Layer 7 of a small transformer language model trained on English Wikipedia (10 layers, counted from 0, width 64). Numbers have three digits each and are written without spaces.
A neuron's activation on a vector x is GELU(gate . x + bias) times (in . x + bias), where the dot is the dot product.

Input weights of the MLP neurons that the questions are about. A number n stands for (n - 500) times 0.0011.
n24 gate (bias -0.048): 409359359399651387632580512300441507469312611593642512563622263701503587363388462603463539616464696712325544534468396265280525651666682540394286525511335623464491685510409566589502311519558430
n36 gate (bias -0.148): 634595425564598779667883536454463563555233469555578372442617657549393468331608531611598453632401559647420628468744476382570418340606590361600413508573571596369570413681404521451458509540450558
n40 gate (bias 0.090): 318348623550634363647602434670567543448376513438331559401487374537452566546751550380589401536604515424646512306478583610648448515606658548598520489355466393811424375463517672513478471798774531
n52 gate (bias -0.132): 748300570575732815521590452605439502427547717422555554471312434342497313591295465524542576329407727420542574470333378433508546517799552492416461750530562520438727405833503469611550415381403501
n54 gate (bias -0.498): 353372404523609803472538345493345464371534445543284549432759557515490436515461589285289602568463484408502187420398374537541410474545521478314438536508709628339204408286174285618431571631421236
n67 gate (bias -0.252): 417561616561323463472405257342794439547651567595441415496685769369532206583667717274361647766199564454595490624404430489542649542311411814597644768489745339540500660467402624638409536631522449
n68 gate (bias -0.356): 458430592426476701510487306180365431413544562691521528421504641442403543294612261607465518573585718636551477585301375387376488483418654699421556484412356561414578439617382423300487525233266235
n71 gate (bias -0.183): 406278405766422424621498626245443397333346303517534616600540585534363617364582330356604703810571471595593575565607530378606486587444777457438539286325474516299463548690379651734577491396583454
n75 gate (bias -0.392): 516468519390588516492412498450573453699539431428496477291471216512587438498264702334407650605354326553459481459446205638492537438498595439634484301340376431574639275318248546429583350456513287
n79 gate (bias -0.229): 500674677637217869557328559150835444535429666485521165506525668599485599412031666429348653600551457463594633436394393426600458356564592628558467474618534747576627390560346470464424504424507640
n86 gate (bias -0.026): 463547525542574402533551545480511479613421555583639545423555544426572576372520382573580539611567451436456383373557564655511525417325509562630509409600801492463749356366461380406436836645440391
n97 gate (bias -0.189): 415415561442497348485703432093684493547391641692537598403646525265558380635564481515447665651625477387401370375317539486480452548554888438511313421585486719400550534407663733608396617417540561
n98 gate (bias -0.275): 552621474419355587370645370237654405693349416435546465350512483451303485631555331515412616617491618458508584528395652415619548450339646403430641438406401344496476386486436362553434347371741427
n100 gate (bias -0.245): 387629314420687475397363398306662584488405420424643267409451546672346492211713696637705434554466694415308661461441249493479392611538708490588578338378368500495546555468421444458517291486279597
n104 gate (bias -0.243): 340608607514184542376516559288501578523492424361674503451575340378525498246374586423624373670647546657719629502419399539580481567483487417478490668387599361278638423664541426524557538552619561
n105 gate (bias -0.252): 587602530574429566317250419461591356188527665405384477565604582564307371316509677722576409406471799377510387380410553618453642695671554524568501609576383227511357347526531637432560463512385636
n117 gate (bias -0.305): 504509501550189382495531634580499631642319358549280588278566474463487429410440643544455470728367375501570485426460501441412539378454475765490537639448470333667573275550294138360405305504577367
n118 gate (bias -0.110): 320352433361437893526419496570375614472285819579507551357594592453359503525426596600553685457713593459444299445501513460608476481555636262688686459372478487397576319556402644468453864408461597
n128 gate (bias -0.223): 578555448502442518442250368109464490683588479337372313689736384546614498501395491593354455391536719543430515268511456809485539487614386494499276537518379599408348430660578391800425458595605564
n133 gate (bias -0.170): 556464499458483472503674704334574191600586521584429203651504433527428097473683436260439384361643666473645594410472483555434309666822564655615520580504601367642528617547506554412267523656459563
n152 gate (bias -0.195): 501402433428393553393597378352652759331524354576413438238297624389332401698686508372208326408425505231521463558421341469308302612454444405754638418483439629650366450506477666617421416429299455
n157 gate (bias -0.294): 589248220715596610379706512599575601697550475390463647393552522372399347260615428318417245581575499579686404620477493564336646471596503386626477684526614396442336412627645604479408528388376614
n161 gate (bias -0.279): 800445616501521521196416687555447650461628447499289566371672638598315302415300575430486549531509638356452410612515364623299432480466401311360523726579424460727504655661577334508482538639455449
n165 gate (bias -0.183): 526584528688508660617354408435565459429516591539710411241566654641523449541456414415627374761554688601595638540359436462551538248551629436466576457617575618700470641529418436556429770547426676
n168 gate (bias -0.304): 352534469441430571375414760410781504351437461461453364555228422461506460486228424625445708489299708496548562242453456442576441496536781300642489337539635450470462299370388817431492326435603584
n172 gate (bias -0.290): 567396588424244445528466464409524550509743490591431268666449271553807251504385725595372502646361432474434615392416328478340288714650472532404503530356447614452390282476535603497661678461491358
n173 gate (bias -0.055): 326393385465361417430440300332279751680376489504447617457627458567516496407088473370494519467406480517636495612389638352481584632575489536488680600487648399372529567549441676461548488387550308
n182 gate (bias 0.041): 415466482566567449431330406671495417500466465399612431578692406460559526343440635251510441359515641447558572387516646543486501459500432671409496419540213544652474480484411282616340318606541640
n187 gate (bias -0.177): 470582395625476681382355669333537338646326605443443531689543576695444417163256707436318229528551377508334483200486328421578637429301506575506357566596330426433454471473516398612210456498283514
n24 in (bias -0.115): 493257510381717504507527564459292342369491559577629501521698363519399570320552496808512593382392695638768489174499485526376492768389623459519467478696464364431580541491319404420400415588441440
n36 in (bias -0.009): 438770614688378555453469554664775430561671506236408524393259601373373685175656577514710471517444703526571757352662428446469528411518425615654316533522532567281788407638586507397649590546398783
n40 in (bias -0.058): 476461413384386684595421569693315390359261298551511523707559566454556429511508412428488391470345766484499449506303667534412644419319708441553555588600481447624350485438527271598515462462425554
n52 in (bias -0.150): 465599520250665640749649676410894415530471528521508217416347417485582393455573493442628472520426758494492431582522582500578495520231529512641638524460473296530579633446541531755502415389407727
n54 in (bias 0.024): 748665384821589572315461500737448286371569487588557259408399663514649364621306659432235193801477556426458690383484481408504633752369460472396251289215421610582369544555453541275654738449416604
n67 in (bias 0.007): 665327557231632576484581560432874497466654406600272369490507346376535657520457391597340659513293520457643633420610613389240378504343572387629435583511442579461857504623604590625545390452647343
n68 in (bias -0.157): 476346652542618559519504640350382510367731572260654732420366619592711580509598540612313550654641522447663518457313217647575499544411577535656649365182682383563331304601369473699579435292436519
n71 in (bias 0.044): 766449468354415455471635641435648384420665512591586660478285674572556514530525479616356486404472555488458553262342537220374394645545636640326162529266597538589429462723390584535586561577439496
n75 in (bias 0.165): 362649660438518417664602416777502073617723686488512416641495600626424562271677251319498378528581729463662639333163505361509477425524646428434600822617374375489719696531502549279219537613394469
n79 in (bias -0.060): 593392560825347307742288638349576610534635668378296409648312549592354496696570659857612599648549543261483642504525645345381219534399539594405495491541577749599490629324662674509632652577661633
n86 in (bias 0.027): 597445562373369540579357664502483679414578598635411526429353498449592492430539457232420551656769433355378585423416497335405356494638580411479315515520562315608523453504310593454380533552429499
n97 in (bias 0.120): 611424531393471454554518622617453452538781553530371417773309623711320294666399413552824457423629513645546609421486688457299364587584555592699555295430559525543444550499428520353632669622594375
n98 in (bias 0.187): 372662514440478598735326504508466614618643597611330357509129315518456355707457464448504365462558430521215683428641607477527306525664269647382505483472274821298598659500486899312565603759367381
n100 in (bias 0.030): 383617613669387508704403505557638615214435543686532604430504698461435653544630657447442235663159591343510674387401439589338287109458648308424492426393430340357657527569257628606547441534625590
n104 in (bias -0.120): 431203518674467311586499632634592797821519255507455676592388636524755382412573400420502552396516697535339711564515553319530509515563390291491531463386461516696626413311454430622579585468612372
n105 in (bias -0.051): 552383375387385614443504690675409341481487315575650294285478534494530403592622419487540432382276574440434320508624647410383303571425398444350641531309597648467368446266462431497492523546365586
n117 in (bias -0.037): 613582467670451491412516456397626718514592492458654466435405285656570257620364223694956499374384508575521719450308592664567771471193268397591319610653397577433426495439496298597592434500653328
n118 in (bias -0.104): 306555557480331379611563175242480294240617486333551450439549564487541290448571590464659514597613350507273461507517387396597438419482346557529443293336670496322471384524515444346364665372466452
n128 in (bias -0.056): 498716601573447544508468329519632435469216576456464288477636380303498425556655388428536507457422391731510493571550548590607651547504328682411697736586572308369295455333594452354376371255567444
n133 in (bias 0.200): 592645691480497522746539313624380384321503611396515648336587624387564476601516603258462536435626502424432328698423508519461653431604621569356570682475766431429571630389417552340804574419353263
n152 in (bias 0.165): 720468699686439632365609426724406517735455567581528600466852492628295501563619725406500503536315421670759472331741611523585580460558688413721534654715654617537570724250440404467424407379498562
n157 in (bias -0.070): 551651681451212360300365316455669479735611427541615594483478620520430437423666673445619483502454495334406599519565687396593401351407576503562875384543184524429470359227667598430442374410409690
n161 in (bias 0.002): 535312361322671440635494447396312452495447634600552567471394603580569392477484339852489703456377607645475249339492594443529512514243700282553351389666423397584300542413610568457255590829540352
n165 in (bias -0.095): 554454377449662661448434476501446676504729345388676379542300289474358496433586429409679543336676443398403604273546409346480381351596537466624383505577543455701557490510181531394454502516604394
n168 in (bias 0.198): 630465435465530474485645499776584404781573345543449333680584606592621563294502526417766676587459551485528417554615652392551426309474258386677474562433824549644856396573499647524710809664467331
n172 in (bias -0.114): 527290682485592572644496380472262335527637356413439451400368632526298695600507565359363417423778461565575431229536595438336471715543518245471541816340581465511309485414381635295169380486500305
n173 in (bias 0.005): 738550539316609585588601888512396646581431463838517489407492535692633443485407398686507576535350576753631420695512431626430413665645467407561431543738360533479488447824467438404454256359552649
n182 in (bias 0.209): 431697490518584546694333468563650346465499569478498513385502613552586719348567521636539454590443523635343481514599515623525422392490535262572456644444801355320573345596443523582661508437446432
n187 in (bias 0.133): 490611484238709292456542630422644383439518449455604346434329493460374690540477518556376546470677633577586544640504442510546542512326642441486590593513532609193458250415743400416548312378773796

Each question shows a token from some text and the vector x that enters the MLP there. A number n stands for (n - 500) times 0.0074.

"Sci": 515522304343737483350453641528534596537466511556414454501510360563549531654591638542621449495396645547350561289497571606610480298489589393567307655642524176670531513547567726371399542438408286
The neuron with the highest activation: n168

", ": 560347397525509581311491501592493471490349453403420505443501496625573743617589670551418541213536605347725622474489388625485420409561365549598296472336402538482431657616748552430499543480503498
The neuron with the highest activation: n152

"a": 389299546308327430361227462588460729549508531531659430544452525648657619592616518525588269512809630579420447782506509635561479435547553463569387391447535352469512521414416558437350583429591351
Which three neurons fire most, strongest first? n118, n104, n86

"ach": 378270614384255696411499411556491626368467488786392399683502475596581501692406461499601585504526740501519490552430561596448187596524530559587446418512282451511577715631509648487486453229516340
The two highest activations, in order: n173, n97

"the ": 481416371498677399393579629507527427479404564411512417444530514543567890557548632530516516383385604451447486427523423595348502455432475640569500510491341481561336545680761502416462503551419431
The most active neuron and its activation: n24, at about 0.6

"Wom": 751442496315729573308275474367615608559534426606281506590652426529658543473618653432629575350548518631349521504332550551565430364350475461450598479553599247558408463456631498293523598511618429
The two highest activations, in order: n161, n128

"Ac": 730576398552417560345552674451510255357321572647326436584546413456525572729727692496473563586560542560373323497520453660562581345498415571378588633458597357630460352526480552343498512538431298
The neuron with the highest activation: n133

"care": 559519424170423557376397339417670598647530493639384569576367410459555456622566639648580655528422862540540491336484480639668388506537500590427497328603360322474445521581520708366528514395443357
The neuron with the highest activation: n98

"am": 477356462232425659490303494507627568472471626723577246750513454657655433635375546486592647444531521601470466576625641482402152515382547562553420404549271462398556794490615433555459400457593359
The two highest activations, in order: n24, n79

"um": 585416461298412698541375515544605460554499529591352318613556517623547444557378643486573558741660555501406541612565624449704178587258476444457209387470321353556502751561646490428470557489498421
The neuron with the highest activation: n79

"con": 654507436584476429509494469382513252445387757527559502653496444633635679676672616491539551579416513656554525425568441746333500346460469543414406531311393531554631237498580349520392569340485306
Which three neurons fire most, strongest first? n128, n68, n182

"writ": 331416464423656521285443448369683584349453632634217424353585593612471476489668613554526508387353631675479563499441774621493450616515405537459399520460519257426649683666566586435442689466485245
The neuron with the highest activation: n67

"i": 465504474428379532364247468717469528563565308511595501530412331555504438599636504404735318508677828454340502502726415520642391482543538556441295708513401379639494507627525457564368689460494425
Which three neurons fire most, strongest first? n165, n40, n104

"of ": 562383270583519474379549564566487479631364575459484564541524417491503716649585676442484413224455569363676569359483452605425623418503428587650393633514352529543348559594738577533434552428375415
The neuron with the highest activation: n152

"b": 642577471588601499340479495629588478400486555540474519587495338527653489515640774189562458560516603515362340476485401569462640551483314713536612441548465413312585427555549335478522409337553558
The most active neuron and its activation: n187, at about 0.6

"in": 505403488526362430405340490558458448506676544509543488616499517708482566609428481404586381657664638619449588413787575644479256112438469433362498483560474503506610446494312533526295652611647404
The most active neuron and its activation: n165, at about 2.4

"n": 466450617379652363514378432584552452497633647502453474520355273409702483662669695364597475549425781480465517450653354441597569258475507614470548700715344443418502537339538471570458539507348396
Which three neurons fire most, strongest first? n52, n67, n75

"star": 511515564546543538380537301447479426240419541535240442585398541528582638557871709547565555640486686650390570487537586512429479481453588580370268361442379425482409619709542509419409699361545362
The most active neuron and its activation: n71, at about 1.4

"1": 484354580430465541401527438621428645448555278569569352681491573652489452597700550656568511796616730545421529590604585536479330328538431576444301468375245225548352626516516534447403406419556466
The two highest activations, in order: n100, n40

"f": 424415605427620593316462496654580457500552600545641482639409377585660534515607543306565522584563696612294489460513392627631479299297254753409520534682450554620600630455436332356475484333400461
The most active neuron and its activation: n165, at about 0.47

"re": 426464498462571374522542420492494548401503437515666583634493477566567531549543465379679487559845658545504651445649384539630535604366456432194247581457515517361602279532569446364350666533516461
Which three neurons fire most, strongest first? n104, n86, n71

",": 510395545398423540544718820711603384322574327383572479382451521617593585640491424582353369687376542390332580576478468609418553513434371699477219512588374483500480790520563504513470589428477483
The two highest activations, in order: n157, n128

"In ": 522467336649477413408472542560567494489315437381357509499671446373520675562577681531418546362505831474654510489510438582373479397522408638573605607516493400644331525482731556424413448348480420
Which three neurons fire most, strongest first? n128, n40, n152

"be": 501367644525316531352437460620582783722567370588492570547490631633553472531597499369652320398736484698436547684615591587498209484357415403348448319406477493459443369574543599467365577325564529
The most active neuron and its activation: n157, at about 1.5

"[": 624550274358496336521477556651545491617428654349478417491495523586638464609657568449529471392670594318482395465614496598363671658376305675342378635355279492430550565660723543311516641553419484
The neuron with the highest activation: n133

"Ad": 423511561679602524393342581464566519556315477631448466599527415631697748474472408498423420544711512809517463491524374634461556343423524437285411590300586439502569236461564610420467485477452477
Which three neurons fire most, strongest first? n187, n128, n104

"e": 330416529365339570276419498566638647595619379615535497584426406658435510632497582477570520658491732492502458726477542564742329648393672499401361343335256382454533755713593485521410532369472314
The neuron with the highest activation: n98

"man": 591481541324611516483498299440468487590485695388280667596239564748573463630450589464551502457505588527375554527630709543707468320391366636448512536602508664406476496651685569350386529303393301
The neuron with the highest activation: n24

"ong": 491327490517550488592558498564633409556578474580396633600448434536489578566547631463578459520615816491433329525653506386530519629434500439555339545567129336371479547740504388601503657225452302
Which three neurons fire most, strongest first? n52, n24, n71

"against ": 515344334625462487367496500527561548520429575457387480558535405518540780574581654466463390179488642415711562348477463565424584368445475624634398543479439570576337584557700635492470575469396445
The neuron with the highest activation: n152

"alb": 543431642308504615442423491658548629402345621596370566619551490556590683577589730540594448623359635497175504590390408465623545605421539452456537596535448164432359466597393593477397453472354414
The most active neuron and its activation: n100, at about 1.3

"ers": 423418499262482595347491405443478614500647373596549561524470604682537497569499450433450470724747675471687656408574555610633205478330527684253382391568426636525393460571523570487497463452551322
Which three neurons fire most, strongest first? n68, n71, n98

"ak": 496428585493457640512285364556572534607453437553423384508419295616493634668494570351468605465533576595534566751683494686390332593480417444365402385493431486256597579698454667698477558320605304
The most active neuron and its activation: n173, at about 0.68

"ton ": 570403385429415454378515442618542582259431298611493629439468399474696770514482572421595659270584581515400538387600477427558544445428365732506457358602538491464476521471710726505535581412466481
The neuron with the highest activation: n75

"ing ": 474364340462376357308541439544541402478469387569413515637471396476606842628538550460360394328449593394599549372618538626511462454551474565594560536505446521567495746577681630508521644470350413
The neuron with the highest activation: n152

"L": 364525619494719449438328425657569700502436462453487388361514413550649701556582718280536487485555470619621449471370500397417532339554487356550421680558641417490550303560633474437546412501427456
The two highest activations, in order: n182, n75

"m": 436459535272404458405556506610616500493563423521375465577465275439558430593516651230580527587742679483423635620810602432532537271556408610533486563560532374550551543486439426392429502425582454
The most active neuron and its activation: n133, at about 1

"en": 427429426579562453487338602401466588485379485524593603593570512718418572507623516313779335484681556594402543260543565615470360340427533508415343501663458553363642215632539599648458534508487469
The neuron with the highest activation: n182

"unc": 572407548436426524307332275466449497388511620543739523554534672589599612628494713472490461662594438471338639283579597599555491554270665463395410464633627584514437567642235490441542314410507482
The neuron with the highest activation: n100

"N": 444512512500646291534298473739459655503623521513449427554387468471629478598545540303388361558632581529484571379454492532436650204401548666619452756557504585515628429614508531355403321604512366
Which three neurons fire most, strongest first? n40, n182, n67